Layer 10 of a small transformer language model trained on English Wikipedia (14 layers, counted from 0, width 96).
Take only the direct path to the model's output, skipping the later layers: a vector added to the residual stream pushes a token's score in proportion to its dot product with that token's output vector.

Output vectors of the tokens that the questions are about. A number n stands for n times 0.021.
" income": -3 -3 12 38 6 21 -7 28 2 -5 -5 18 2 49 -5 1 37 -1 14 -8 2 19 32 2 -22 8 -4 18 10 -2 -2 -22 -21 19 31 -1 28 -8 -42 6 1 32 -13 1 14 26 -5 9 -28 -22 -1 -29 -7 -18 -36 7 -14 -36 15 29 -7 -26 -6 9 -17 -34 -14 -23 58 -64 -2 20 5 -20 23 -13 28 -3 -24 37 -30 -22 -9 1 -32 15 -10 -12 2 19 0 3 -16 19 -20 2
"heast": -24 -15 19 18 -29 45 -93 64 81 29 48 27 32 30 -12 24 55 17 29 -55 -32 1 47 37 -31 31 -9 -33 -14 23 -17 -24 24 43 27 3 19 4 10 -27 19 -30 32 14 -3 -3 -13 -70 5 47 3 -62 -80 18 -50 72 -21 -22 77 8 0 -13 -35 -56 -29 -80 28 -32 47 -36 -7 -8 21 -32 32 3 -26 -60 -27 40 35 27 -18 -31 -43 -29 -14 3 51 -10 -27 -21 -58 64 -18 45
" determ": 22 -6 26 -11 -20 -5 -5 2 4 -7 20 4 25 6 -10 8 20 -8 -27 -19 -8 1 19 40 -26 19 -17 -29 -6 7 -3 22 -12 -14 2 10 17 28 19 -3 -3 -32 23 17 -5 -8 -8 22 -8 -2 -44 -39 -17 18 -32 24 -8 -13 26 31 -7 -23 -2 18 -10 -11 2 1 6 3 6 -9 1 -3 17 2 20 4 15 23 19 -7 18 -15 8 -17 -9 12 -5 -17 -39 -3 -18 23 -35 0
"f": 4 1 -6 26 8 -15 -10 -14 -11 -10 -24 -7 -19 7 1 24 -6 -11 7 4 21 6 13 -17 -26 8 -13 2 28 -8 7 13 -16 3 -8 -18 -14 25 27 0 19 14 -37 -17 -7 -23 13 5 -33 14 -10 -17 14 13 9 -8 5 -5 21 -5 22 8 7 19 17 21 -9 -7 8 -5 15 -39 6 21 12 2 -28 15 -3 10 -4 5 -6 -14 14 -12 -13 8 -19 -18 -21 19 18 -7 23 -15
"sc": -8 15 -6 -9 15 -22 -19 0 7 -2 -5 17 -15 -14 -4 27 1 23 3 -7 21 38 -8 20 -56 19 -16 58 -4 16 -4 -14 -2 26 8 24 16 7 -20 42 37 -12 17 2 4 -31 17 -45 -9 0 4 -7 -3 -25 -3 -4 -27 11 14 5 7 3 20 2 -22 -10 19 42 32 4 32 -25 -30 -32 -2 -24 -21 -10 -27 15 17 -29 13 3 -20 -29 6 7 -14 -2 -25 1 -6 1 0 -6
"Species": 34 -15 -6 11 20 4 -38 -8 33 -9 -12 -41 -26 -6 -38 -12 96 14 -6 -38 1 3 50 -18 11 -11 -33 2 -64 -34 -10 23 25 -11 33 28 -14 11 -12 19 -30 11 43 27 32 -6 -6 21 37 3 39 -31 -25 49 14 66 -15 -2 34 44 -35 -30 -35 -29 14 -38 7 -53 26 0 -18 -4 -2 -9 -10 -1 17 -38 -4 67 -30 19 4 -64 -17 22 -8 -13 -13 7 -25 7 -48 20 7 46
" its": 12 -28 2 1 -18 10 3 9 -15 7 -20 -11 9 11 10 2 -7 -15 -11 -16 -26 19 49 -4 15 -9 3 -27 -29 -17 -13 -21 -8 20 -8 -37 -6 -20 -10 -17 -9 -16 -15 -1 10 39 -11 -24 -19 5 -20 12 -35 -9 18 29 27 -22 -1 37 8 11 -15 14 -22 10 10 -2 23 12 23 -8 13 0 10 -29 7 14 26 30 17 -15 -36 11 -4 12 9 8 20 12 16 27 -37 13 9 23
"ranean": 15 -22 2 -19 -33 -22 -49 38 15 -18 70 -3 31 28 8 26 17 13 28 -15 -23 -23 50 -34 -4 49 -27 -30 -22 -25 2 1 55 30 9 8 -20 -28 17 -64 35 -22 9 -2 35 -33 -12 -5 -60 36 1 48 -25 53 -45 13 11 14 5 26 -35 -41 0 1 -48 -48 18 5 8 -1 3 25 22 -15 5 -28 -9 2 -6 36 25 75 -69 -3 -22 -13 -16 6 30 28 4 -54 -17 20 0 0
"math": -26 -3 13 0 10 35 -23 2 26 -4 -2 -4 -1 9 -34 19 -23 -13 -24 -31 -27 -29 38 30 -12 -1 -32 -17 16 49 -3 -54 -3 11 18 -2 21 16 9 28 8 -27 30 -31 0 11 -12 -31 -37 67 -16 -22 8 -17 -3 11 4 -3 25 -12 -17 0 -29 10 -19 -4 25 5 46 0 -34 2 -3 34 2 -3 -14 4 11 21 3 23 -12 -6 7 0 5 -2 -26 21 -25 -8 4 7 -4 38
" October": -35 -5 -5 31 2 8 8 14 13 18 4 -19 13 35 15 -8 18 -39 -3 -12 -2 21 -5 -22 -3 -15 -50 4 -8 32 -5 11 -3 9 -8 6 19 -2 12 -12 17 -46 38 4 -1 1 -12 -28 -18 -20 6 23 -9 -15 11 2 14 -25 -16 0 -1 18 -15 7 1 8 4 -10 -6 27 6 17 12 28 -11 15 -3 -35 15 -25 1 -13 14 -21 -2 14 10 2 3 -25 16 -20 -7 16 -10 12
",": 11 20 -26 6 -4 -14 19 9 -29 -13 4 6 -11 17 32 -3 -23 -2 -27 7 4 26 -11 -38 -3 10 0 11 -21 -16 10 19 -16 -23 -15 -12 -13 -28 12 28 -5 1 2 -13 -11 -24 -12 25 -15 -16 19 19 -1 -23 -12 -24 20 5 23 1 -22 -3 1 -8 14 8 4 -14 7 9 -3 -13 -5 22 15 28 17 9 14 -16 -1 -8 25 18 22 2 -5 -5 -23 21 36 20 -2 -17 -8 2
" match": 4 -22 3 -31 -43 3 3 22 3 -9 11 17 -19 6 -5 16 13 -25 23 -19 29 -8 20 13 -3 1 -30 7 16 21 -6 8 20 22 -18 4 10 -4 -7 -14 -2 23 46 13 -21 -4 -8 2 19 -9 24 -21 10 24 -37 44 -23 -4 39 7 -7 -26 -6 13 11 -2 -10 4 -29 5 1 6 -2 -7 20 1 8 -34 -3 -18 21 -14 -6 0 -7 -50 -10 12 1 -17 1 -12 -9 9 -12 10
"estic": 9 -27 -33 -29 -25 -16 -40 10 26 52 -27 -19 -11 -7 -16 -5 55 8 37 3 0 -14 52 39 0 48 -40 -6 -23 17 -7 -41 11 32 11 33 18 -4 18 35 31 -38 -4 -8 4 -19 -49 1 2 -25 -42 -15 6 -6 -28 17 -3 -24 22 7 0 33 -2 -45 12 -12 42 4 21 22 35 15 35 -16 15 -11 -34 -52 -4 -8 -39 25 30 -12 -12 -34 -1 14 27 24 -12 -3 -42 6 10 15
" announced": 15 0 26 -20 -19 32 -9 45 3 -7 -14 35 12 12 -19 17 14 -21 6 -31 -8 21 -22 14 -1 4 -5 -2 -8 34 -1 -2 -3 45 22 -4 37 -13 -5 -6 28 -22 -3 23 -8 13 -10 9 1 -16 -6 -24 -38 1 7 35 7 -37 28 -23 -19 0 0 -35 -3 -41 -12 -10 6 8 -6 1 0 59 -13 -2 24 -26 -6 -8 32 -20 2 -5 -11 13 5 14 -26 -35 15 5 -14 -2 -24 -5
"olished": -24 -3 -1 -18 11 13 -40 9 32 28 -7 5 -20 44 10 37 30 -8 -12 -45 5 18 46 19 -29 20 -8 -29 -33 6 -9 12 32 33 26 41 13 -15 -42 9 64 -16 -31 -12 8 34 5 -27 -27 -15 21 5 -41 14 20 24 -18 8 -2 -17 -52 -12 10 -2 -15 18 -20 -33 28 -70 13 19 6 5 -21 32 7 -13 -16 -9 36 -17 -15 8 -20 -3 1 -31 31 -2 19 -3 -16 14 -20 -8
" member": -12 -18 -12 -36 -3 17 0 19 -3 30 24 24 -34 10 -14 -20 19 -10 8 -21 -15 -2 13 45 9 -25 -16 -3 -11 -4 -2 -12 -15 17 -3 25 -3 4 46 9 -8 -10 -17 0 15 2 -31 1 32 0 -1 -12 14 14 2 39 -2 -19 23 13 2 -25 32 -11 1 -6 7 -33 17 -6 -30 14 20 -14 26 -25 17 8 -15 -6 7 3 15 -16 -17 4 1 11 -2 5 -5 -13 -14 4 -7 -25
" Note": 6 16 -25 0 -10 50 -9 12 20 7 -43 7 20 -15 8 0 39 23 12 -3 15 3 -4 14 -25 -13 14 -2 -38 -3 0 -5 -22 -18 24 21 32 -14 -8 -21 4 14 35 -3 15 2 -3 12 11 29 26 -14 -4 42 0 22 -36 35 -7 -1 25 6 -16 10 -7 -10 -19 -24 12 -22 -10 -21 -16 32 30 -3 -10 -34 -4 10 32 9 -21 -27 -36 -32 13 -12 27 11 -19 -26 -49 13 -19 -37
" Insecta": -34 14 6 64 36 54 -33 33 49 25 51 -10 30 25 -13 22 30 -29 23 -19 -34 48 -2 -8 -52 3 -45 -14 -38 -6 -11 44 3 -39 -5 45 12 28 -7 -5 14 -55 51 15 24 -10 7 -53 29 -32 2 -44 10 -44 -23 -8 -1 -19 -3 47 -58 5 1 -47 9 -55 46 -15 20 -27 -23 34 -6 -15 -4 -18 -2 -73 -13 48 6 7 -20 27 -19 12 4 18 21 -6 -10 -49 -40 25 24 46
"urb": -43 -9 -8 -19 -2 -15 -35 4 10 -13 -4 -15 -35 -1 -1 18 7 36 37 -11 20 6 1 -31 -11 18 -29 1 23 28 -2 7 17 15 17 57 20 5 -3 -17 36 -4 2 -24 -1 35 12 25 -1 10 -10 -14 8 49 -17 21 -14 -26 8 31 9 -8 0 -9 -11 12 0 -9 15 13 5 -16 22 -14 0 -3 -3 1 -20 -9 13 -3 0 -3 -34 -18 11 -32 -7 33 -19 -18 -26 4 -24 -23
" Produced": -6 24 -8 10 -25 16 -19 4 23 10 3 10 -12 32 -12 -20 26 22 51 -39 -3 -1 -27 4 -11 -8 12 28 -6 36 1 -16 33 -2 -6 -4 53 1 -1 -19 -5 -30 16 3 5 23 21 -15 21 -12 31 -3 -54 10 -11 29 6 41 5 -20 -14 5 4 -57 -36 -16 13 -15 31 -63 -14 -13 -5 -10 9 -17 -25 -48 19 10 2 5 -16 -9 -13 -23 19 5 32 -8 27 -23 3 24 -8 7
"oth": 9 -35 27 9 14 7 -21 -1 17 -15 13 19 -2 -7 -27 -26 -1 -8 5 3 -27 24 17 -29 4 55 9 -42 10 8 -5 -7 20 2 19 -11 13 51 -20 0 15 24 0 -13 6 -21 -24 -1 -24 30 -25 6 -57 23 32 13 6 -27 2 15 4 -31 -19 11 24 2 54 -25 4 4 25 -31 -10 2 -1 -22 -37 27 -4 15 -2 10 -4 8 -11 -2 -8 20 -3 24 10 -29 -15 -4 -17 -17
"odies": 27 5 22 1 -1 28 -46 12 22 6 -16 15 -6 4 -25 -1 -11 -25 26 -5 19 -14 40 4 -16 3 13 -35 9 -6 -2 -16 11 12 18 -29 68 33 15 19 -4 -40 2 32 -7 -25 -15 12 4 28 1 -14 -38 9 -54 -5 -15 47 -19 46 -4 -33 -10 -43 17 -20 38 -13 45 -35 -13 0 -29 9 53 -13 -57 -42 -11 50 30 12 -26 -44 -27 4 -2 25 21 7 20 1 -34 5 -24 21
"vert": -30 12 8 -9 -1 27 -14 -3 18 -5 -21 -3 7 -43 -9 -8 -3 -2 1 -9 19 36 24 29 -22 19 -8 -30 17 17 -4 -18 10 25 -49 25 22 1 -17 -18 35 -35 19 12 -15 28 -1 2 7 -23 -11 -32 -1 12 -26 20 23 23 21 -8 25 -8 -20 5 -8 21 16 33 4 -20 48 -6 -16 -34 -4 18 -7 -7 -9 20 -12 14 8 -52 -26 22 -10 -4 29 -11 -8 1 -42 1 -15 11
"own": -40 15 21 34 23 -4 -19 32 5 -19 -9 6 11 28 6 7 20 20 6 -5 -23 8 20 -29 16 10 10 -20 7 10 -3 -40 -13 35 -24 55 -7 -23 9 -35 21 16 -5 2 -5 12 30 12 -23 -8 25 46 -25 22 -37 1 -30 -43 17 39 16 5 11 22 8 -3 4 13 -11 -23 15 8 10 -44 -2 2 5 -25 -56 -9 35 -11 5 -23 -46 -3 18 -7 -7 -27 -8 -23 -1 -1 7 -20
" From": -29 -1 -9 6 -43 20 -10 -11 10 9 -40 19 19 -5 27 8 9 2 -15 -11 16 -3 -16 0 16 -3 5 -4 -25 -4 -6 -13 -22 21 12 5 21 4 -17 -17 21 -19 4 0 6 1 -16 -21 0 8 27 -25 -7 19 13 10 -11 5 -17 0 2 7 26 -15 -32 -22 -6 -29 -9 -11 11 -1 1 5 21 -4 -1 -36 18 -1 17 17 -1 18 -10 -9 24 20 22 22 -4 8 -9 10 24 5
" Binomial": -39 -42 -17 11 15 64 -29 -1 26 -11 -30 24 46 40 -22 -25 28 47 30 -2 -29 63 20 -13 -11 9 41 -24 -83 20 0 12 -35 -3 48 -19 41 30 3 39 -8 -35 20 -7 48 -16 28 -58 -16 -7 11 -22 -17 -15 -33 73 53 18 33 13 -65 -10 -60 -33 -18 2 56 -34 -34 -56 -20 20 42 -3 -13 3 -27 -66 -21 32 44 -26 -27 -4 -11 1 -38 28 23 1 -18 -19 -58 33 38 50

Each question shows what one neuron of this layer's MLP adds at an activation of 1. A number n stands for n times 0.0058.

n159: 22 12 5 6 -19 -9 -14 17 20 -2 20 8 -9 13 -8 -20 21 4 -10 12 -1 -23 13 18 8 -38 -6 -14 -7 -8 3 -14 3 3 -21 -3 -7 3 0 6 1 14 3 -10 -3 20 -45 1 23 -34 23 24 -4 -8 -2 14 -19 -11 6 21 -6 -14 13 -5 13 -7 -5 -16 22 -13 -1 33 13 5 -1 -24 21 29 10 -15 -2 -4 8 14 3 18 -3 16 3 2 -1 -41 8 -19 3 -23
Which of these tokens does it push up most? " member"

n383: -15 15 31 -20 -21 2 22 8 -10 -21 -3 7 -25 10 -1 14 -5 -4 -4 -5 15 -2 19 -6 -14 14 -12 5 7 -1 -12 -13 -23 15 -24 -15 -10 2 3 13 24 -2 -3 -8 34 8 -8 28 45 -32 3 -32 -7 8 -37 -13 -18 -22 -17 47 -19 -8 -17 41 14 13 5 -8 22 12 12 -20 19 -22 16 -22 11 32 -6 37 3 -12 -8 -14 8 -8 -25 31 -39 -16 -6 15 -10 4 11 32
Which of these tokens does it push down most? " Produced"

n40: 0 -8 -9 -23 15 -8 33 29 -19 -2 -24 10 -14 13 -6 7 21 17 4 11 1 -35 -9 45 -3 5 -11 6 2 14 -9 2 -11 -6 -3 17 -9 -21 28 9 4 5 5 -12 32 -6 -12 -11 -11 -10 13 -15 -6 -11 -15 0 -16 -9 -13 11 -13 3 2 -15 -14 19 -8 -3 -21 15 -16 8 -3 15 -1 7 -23 6 -10 21 -22 26 22 3 51 13 -9 9 -22 -4 -16 -5 -5 -6 0 17
Which of these tokens does it push down most? "oth"

n292: 22 -24 -39 18 -8 3 -2 -25 6 -6 -4 -2 18 -5 -17 -9 4 -5 10 -2 7 16 5 6 19 -12 7 -5 7 -1 -18 -3 20 7 -32 1 16 9 11 -4 -3 7 -1 -13 6 15 -5 -8 -18 -18 0 -1 -6 -3 4 -8 11 -12 -8 -24 10 -5 12 -11 27 -3 7 49 26 -1 8 -3 11 1 -4 -10 11 -6 0 5 26 21 6 -4 -20 11 -12 17 -8 -3 -23 -12 18 2 -49 5
Which of these tokens does it push up most? "vert"

n6: 14 25 -6 -15 2 10 -32 28 46 5 -17 -5 1 -15 8 -6 -23 2 -17 11 -10 13 -12 -7 14 -11 -4 10 -7 -6 -15 -7 3 -8 -19 -2 -8 9 -16 -3 -8 -14 -6 10 8 1 -18 -5 12 4 12 16 -1 6 -2 -9 2 19 -6 7 -8 -19 3 -6 10 -32 4 12 6 -9 16 11 -13 13 23 -17 4 12 -3 2 2 -15 0 23 -2 8 -13 -11 19 34 11 12 2 -35 5 5
Which two tokens does it push up most, strongest first? "odies", " Insecta"

n243: -5 2 50 -17 12 -7 48 -9 -30 -12 11 19 6 2 -8 -7 26 1 -4 -6 2 0 22 13 -2 -2 -11 -4 3 0 20 -7 17 5 6 5 2 4 -10 -38 9 -46 1 -10 -2 8 -8 16 11 10 3 -6 3 -6 -12 -5 -5 3 26 2 22 1 2 -10 -10 4 -3 -9 -43 -4 20 20 -3 23 11 8 -3 7 -9 7 7 2 -7 -2 -5 2 -2 4 0 -14 3 2 -17 -61 22 -16
Which two tokens does it push up most, strongest first? "vert", " announced"

n284: 10 -8 -3 10 -25 -18 29 18 6 7 2 -2 5 4 -12 1 -16 -2 -5 -8 -6 -20 -48 10 12 -7 -11 9 3 -31 45 8 -19 6 -4 4 17 10 -15 0 2 3 -15 0 19 -22 9 21 13 6 7 -15 12 24 4 3 -10 -6 10 4 -26 20 32 -9 -11 -6 -8 -9 -13 12 0 -2 20 7 11 -1 30 -1 -20 23 -16 -18 -14 2 -8 -11 10 -7 0 6 -19 -1 8 -30 33 -2
Which two tokens does it push up most, strongest first? " From", " member"

n39: -8 3 21 -4 50 15 12 10 -13 7 -27 26 0 -9 18 11 -4 -17 17 -5 26 -15 -19 5 -20 6 2 -7 1 -1 15 12 -13 -10 -7 23 11 -17 17 -1 -3 18 -8 7 -3 11 3 -5 -6 -14 -7 11 -13 7 -28 5 8 -4 3 -11 -13 4 -11 -14 -10 -6 8 -19 16 3 23 -8 11 7 -18 -15 9 10 -8 -6 -7 -15 5 -3 23 6 12 -4 -7 -8 -6 -17 -13 -18 12 -11
Which two tokens does it push up most, strongest first? " announced", "own"

n24: 18 3 -4 -30 1 -6 24 -9 -31 2 -19 19 19 0 -3 7 23 2 6 20 0 -7 10 -4 4 -5 -15 -2 -4 2 24 14 -15 -12 20 14 23 19 0 -1 -1 -25 2 0 9 -13 -3 22 -6 -3 -19 -8 -5 0 3 4 -1 -15 23 28 -11 -15 -13 -6 -23 0 4 -7 -5 -11 6 1 -13 8 14 11 -6 13 1 -8 15 -9 6 -6 -3 -3 -1 0 -1 9 -11 6 -15 -28 -4 -1
Which two tokens does it push up most, strongest first? " determ", " Binomial"

n25: 19 -1 -16 3 0 -1 -40 -12 20 7 7 2 4 -4 2 -33 -20 18 -12 -11 19 11 -13 -8 31 -6 4 3 19 -13 26 -2 -2 -11 -13 -4 6 10 -22 7 -22 14 -15 -7 -17 8 -12 2 -18 -11 -12 7 -2 -8 10 -15 9 1 2 0 -9 10 4 -17 8 -18 -4 45 24 11 8 17 12 -8 -5 -10 -6 18 -5 -1 -1 5 7 2 16 21 -4 -9 16 13 -10 -19 18 10 -14 -11
Which of these tokens does it push up most? "oth"

n239: 5 0 0 -2 -11 11 17 -14 -19 -1 10 -33 -20 -1 -4 10 -17 13 -1 -5 -14 9 0 1 19 -37 -10 -5 26 -24 -31 -12 26 7 13 -12 -11 24 -2 10 -13 5 -36 -12 -1 6 8 -5 0 -11 -11 24 -9 16 8 -2 12 -2 -18 9 8 -4 4 16 -9 8 -2 0 -11 20 -14 0 10 3 8 -19 8 -2 16 2 -16 -10 11 24 8 6 -7 32 -16 -10 3 6 -14 33 24 0
Which of these tokens does it push up most? " its"

n134: 6 -26 -8 0 -22 18 31 -13 13 29 -29 -13 14 -15 13 0 -5 -10 18 27 -6 10 3 11 8 -25 23 -10 7 -10 -7 -26 -4 0 -11 -24 -4 -8 -2 3 -14 5 5 7 16 8 -7 -16 2 3 11 8 3 15 20 8 4 -11 -26 -23 4 -2 -8 15 20 9 -8 -3 5 -1 -10 -15 18 -3 -1 -23 8 3 -4 -13 6 5 -15 21 -19 -5 13 -6 30 1 3 -17 -8 18 8 3
Which two tokens does it push up most, strongest first? " its", " Note"

n118: 12 -27 17 -18 -1 -21 62 32 -46 -5 24 27 -7 11 -12 -33 -4 -5 -9 10 3 12 25 15 -3 -3 -8 -28 -11 -8 45 -13 -14 -48 -7 -2 -19 24 24 4 9 -20 -22 4 -2 11 -27 19 22 6 -4 3 14 4 -7 5 2 -25 12 -14 22 26 32 -9 1 8 27 -14 -37 5 32 29 2 -6 12 -23 4 -2 2 27 13 15 -2 -24 22 -2 -18 -25 -24 24 -22 -6 -7 -24 -16 -26
Which two tokens does it push up most, strongest first? " member", " determ"

n306: -6 18 -13 -11 5 11 30 11 -82 -7 -7 2 -21 18 -2 14 -19 0 1 -34 34 6 11 -15 -11 12 -8 7 21 11 -5 16 -8 18 29 -2 -10 10 -6 -19 -3 21 9 -12 -12 -3 18 18 1 -22 7 -14 19 30 -18 1 4 13 27 -5 -18 35 23 -7 -32 -24 -9 -17 -6 -8 -10 16 -9 -5 0 24 2 -37 -8 -9 13 -13 1 -7 15 -4 -4 21 -6 -12 10 -24 17 -3 7 -6
Which of these tokens does it push up most? " match"

n61: -5 -4 -27 4 11 12 68 -28 -29 -9 16 -17 -15 0 8 4 -49 -12 -23 6 10 8 -6 -9 4 6 3 3 -1 12 8 2 -20 8 28 -30 -5 -9 -6 16 2 18 11 -5 -14 -37 4 -16 -10 0 17 -9 -2 10 0 9 23 30 8 5 9 -11 -8 -4 -2 -8 -16 12 17 -9 0 -8 -5 13 -1 -9 -10 6 10 -22 4 8 19 1 -2 0 3 15 -4 5 5 -5 20 -19 -5 -2
Which two tokens does it push up most, strongest first? ",", "f"

n364: 15 0 -2 9 -8 7 -1 -7 3 -5 0 -14 7 -25 4 17 -9 -8 7 38 16 25 -26 -7 17 5 6 18 2 1 -7 15 4 -2 -24 -3 -14 1 5 -16 -12 15 -17 10 14 4 -11 -19 -12 14 -9 2 -6 -9 -9 -7 6 -5 -2 19 0 6 6 8 7 -25 -5 30 16 11 5 7 -8 6 -14 10 -28 -6 8 -28 12 -21 -23 28 -26 15 4 5 10 20 -5 -9 0 5 -9 7
Which of these tokens does it push down most? "Species"

n251: -12 40 -28 -27 3 16 21 -21 -34 -1 -29 20 4 3 5 12 27 3 2 11 3 -6 -9 19 -12 10 23 5 -18 22 22 -10 -18 -13 -36 -1 39 -26 -15 -18 -2 10 8 0 34 -10 -11 -18 -13 11 5 -17 13 -1 4 20 5 -4 12 5 -1 21 10 8 5 23 12 -2 37 0 0 5 5 20 -6 26 17 -17 -21 1 5 0 -24 -37 -1 -23 16 12 -24 -2 -1 -15 8 -40 17 -21
Which of these tokens does it push up most? " Note"

n27: -7 -1 -21 -25 1 -8 17 -17 -17 13 -9 1 -25 2 11 -14 11 9 -23 1 9 -7 -18 25 -16 7 -34 -25 11 -8 -15 17 19 12 -5 -14 3 -25 21 -11 23 -35 41 2 36 -29 -11 -5 -6 14 -19 9 12 18 18 -7 23 15 0 23 -13 29 -5 19 14 38 -22 -18 -35 -5 29 25 -7 -11 -7 -17 15 -18 23 1 -15 22 11 -4 11 2 18 4 0 21 -17 29 -30 -4 -3 -5
Which of these tokens does it push up most? "estic"

n77: 4 -25 -3 13 26 -8 -12 11 18 -16 7 7 -4 -13 11 -8 12 -3 19 -19 -1 -4 13 25 -3 -18 -8 1 -2 6 7 28 7 30 -4 -14 5 -36 5 9 -2 -22 -2 5 -4 -16 -18 20 1 1 22 -13 41 -9 0 6 -1 -4 17 19 -5 -3 4 23 17 1 -26 -24 7 -21 -30 2 -21 -9 -10 -4 21 -12 -10 26 -9 9 16 0 -12 -14 12 2 -13 9 -30 16 8 -2 -3 -4
Which of these tokens does it push down most? "oth"

n157: -15 16 28 -3 -14 15 11 -2 -12 -18 -12 36 4 -8 -13 -2 17 -21 16 -22 -26 20 11 -8 13 -7 -5 -6 2 6 2 -5 -10 13 -25 10 5 -17 9 13 27 -8 19 -6 33 -26 -12 3 -9 0 -2 22 16 15 -4 -2 0 8 -1 -16 -22 -13 5 3 1 -4 4 -12 -26 5 -10 25 -27 4 3 2 7 -3 9 -25 1 2 -3 6 -18 32 13 34 -6 9 -9 3 -5 -43 -18 0
Which of these tokens does it push up most? " announced"

n114: 7 3 2 15 15 -6 -33 -16 -46 26 24 8 -14 -30 -33 5 -10 -8 -22 2 0 23 13 -13 -21 6 -11 6 -9 35 -10 25 -25 -12 -8 -19 -18 -4 -12 -12 -24 1 0 -14 11 31 6 -2 7 40 32 44 -10 -11 1 21 -11 13 12 -5 17 -16 -28 -2 15 21 -5 4 4 11 3 -5 11 -1 -9 -11 -11 -3 4 -2 10 -17 7 4 -1 6 -5 11 6 8 6 -8 7 -30 33 -3
Which of these tokens does it push down most? "estic"

n378: -10 -12 12 -6 3 -6 5 -12 -5 -15 -22 27 11 25 11 -3 8 22 -7 -7 19 -23 -16 -4 0 16 14 -9 0 -4 15 -9 14 -2 2 -5 14 -2 4 -35 26 -14 2 -11 9 -11 15 0 21 -2 17 -17 3 9 -4 -14 14 15 -18 6 7 19 14 -26 -11 -5 -1 -1 -9 -3 3 4 -23 11 -20 -14 -8 -7 -6 -20 2 19 1 5 1 11 6 15 -3 -11 -12 18 -8 -29 22 -19
Which two tokens does it push up most, strongest first? " From", " Produced"

n375: -4 -13 -19 8 25 10 2 -31 20 0 10 -9 -2 -1 -5 -5 21 2 5 14 29 -34 -1 8 -4 -14 -10 21 9 -3 18 12 -2 33 -11 -14 2 -26 4 4 17 -8 9 -9 -9 -6 17 9 -7 45 10 -5 -15 -18 -2 7 0 10 12 5 -4 30 -16 9 -31 2 4 -5 0 -6 3 -8 -30 1 -7 -7 -9 -11 8 -10 9 3 -5 -18 -27 16 -9 -15 -13 -7 12 -3 11 2 0 4
Which of these tokens does it push up most? "math"

n14: -7 -14 10 -11 -61 25 -19 79 -11 11 9 66 22 44 -23 -12 -4 1 29 -1 -3 -31 43 61 -75 26 24 0 -25 -20 21 -15 22 -3 8 23 18 -28 -27 -14 -15 -1 -16 -4 -9 -15 -13 6 5 -40 33 -57 -5 -2 12 56 -2 3 -16 -14 2 -20 -13 -26 -23 -4 64 -1 -9 -32 -6 -38 39 13 11 7 27 9 -32 20 12 18 -30 -54 22 -39 34 74 23 2 17 -40 -56 -12 25 -12
Which of these tokens does it push up most? "heast"

n280: 15 -8 21 4 -3 -5 2 17 -31 -8 26 7 28 33 -5 -7 6 6 -27 -1 6 11 12 -27 1 14 2 -18 -3 32 4 -19 1 5 -2 -5 -13 -4 -18 9 -2 24 11 17 0 -13 -13 -18 7 -26 -1 -16 -4 4 -36 -23 -11 -32 -18 38 13 -11 -4 -1 -7 26 26 -29 -27 6 4 7 -1 18 31 -15 30 10 10 2 -10 6 9 11 8 -12 -10 -47 -28 -3 -7 11 5 1 14 -13
Which of these tokens does it push down most? " Produced"

n337: -4 0 9 3 3 -14 -12 -35 24 13 -5 12 -18 -3 11 -11 -25 -6 -20 37 4 -11 -17 8 -19 18 1 -10 6 13 1 -16 -7 1 12 8 14 8 1 -10 9 -15 -9 -26 9 -22 -5 12 21 34 -5 2 19 2 0 -5 0 14 13 -24 -2 19 12 3 -7 5 10 22 -14 5 -8 0 4 26 -5 17 -17 6 7 9 -2 -3 -12 -5 -28 0 -15 -6 2 -28 11 0 -5 -4 13 11
Which two tokens does it push up most, strongest first? "math", "f"

n296: 18 3 -1 27 -7 -1 24 17 -24 -16 11 14 -5 -18 -7 5 29 9 22 13 -8 -19 -18 0 26 -13 -8 -4 -11 27 12 -14 12 -36 10 -7 7 -15 -28 11 3 -7 -6 33 9 6 -25 -15 -16 17 -24 -4 -27 20 16 11 -7 18 -51 15 10 -9 12 12 -4 19 -2 -26 12 22 -7 -6 49 -1 2 11 0 -6 -6 -3 -5 3 -20 11 2 -2 2 -7 -5 -14 -7 -23 6 -1 -2 4
Which of these tokens does it push down most? "vert"

n381: 16 -20 0 27 20 30 -12 -15 -1 -10 -13 8 7 -42 -15 -6 3 -1 -21 -10 24 -30 -18 11 14 14 12 12 15 -15 22 -5 16 -1 -8 24 30 -9 -13 -22 -6 1 -14 30 -26 -21 11 -1 0 3 -7 -1 -34 33 -32 3 13 2 -1 34 8 -14 -5 10 -6 -3 0 -3 -9 27 -7 -17 25 5 -4 5 -24 -14 3 7 -31 11 -12 13 13 -5 -5 10 -3 14 26 -14 21 -1 13 -7
Which of these tokens does it push down most? "olished"

n255: -3 -23 -32 7 -1 15 19 -19 -32 10 2 6 -10 -16 -20 -7 14 -2 7 -14 8 6 -4 17 -23 19 19 -4 7 14 3 -12 17 -4 8 3 0 -17 -1 16 -22 4 -11 -14 15 20 -4 -6 -23 2 -1 8 -11 -9 10 0 -2 -2 -2 15 7 -7 16 9 4 23 19 -4 -14 9 -23 -7 0 -6 -2 -6 1 -7 -4 17 10 1 1 17 20 -12 -3 -4 0 9 16 -7 -2 -22 -4 -8
Which of these tokens does it push up most? "oth"

n106: 17 -6 -19 11 2 4 9 6 -14 16 14 8 11 -6 -14 -11 -2 0 4 -22 -15 9 10 2 -5 -24 25 19 -4 0 -9 23 -21 0 9 10 12 -9 3 -24 13 2 -16 -12 13 18 -1 -2 4 7 -5 9 13 19 -5 -20 -34 -3 -29 7 -9 -29 -4 -4 12 29 -9 -11 21 0 0 4 6 8 0 -10 2 -8 -11 -37 11 18 -16 22 8 21 -3 -11 5 4 8 0 -6 -30 -16 16
Which of these tokens does it push up most? "olished"

n160: -15 4 -12 -12 0 17 -25 -23 26 -6 13 -17 -10 0 -4 -16 10 17 -9 -2 9 3 0 -10 12 -18 15 6 4 -26 2 19 12 -15 -16 -5 -6 -2 -9 -5 -7 17 9 -38 3 -9 8 -9 -8 -3 8 3 9 2 0 -18 5 4 16 -15 -3 -5 25 12 -1 -28 -5 11 35 -3 11 6 -8 -2 20 25 -3 0 -6 12 -18 6 -7 13 -1 23 -7 14 -13 0 3 1 20 26 -12 -12
Which of these tokens does it push down most? " announced"

n274: 14 3 -2 -2 -25 20 23 -24 -22 5 -6 -36 -5 -6 1 -8 -26 -17 11 12 -8 13 13 9 29 7 0 14 5 -28 -18 -6 3 11 -9 23 -21 -11 -4 -23 -21 -19 -5 1 -12 37 -31 -7 4 -8 27 1 43 -19 19 20 -3 -1 -19 2 16 -8 6 24 -2 -15 1 26 -9 -6 16 -26 30 -13 -4 -5 -8 -6 -17 15 17 5 -21 4 -24 21 -7 23 29 5 -9 26 -6 24 -1 26
Which two tokens does it push up most, strongest first? " its", "vert"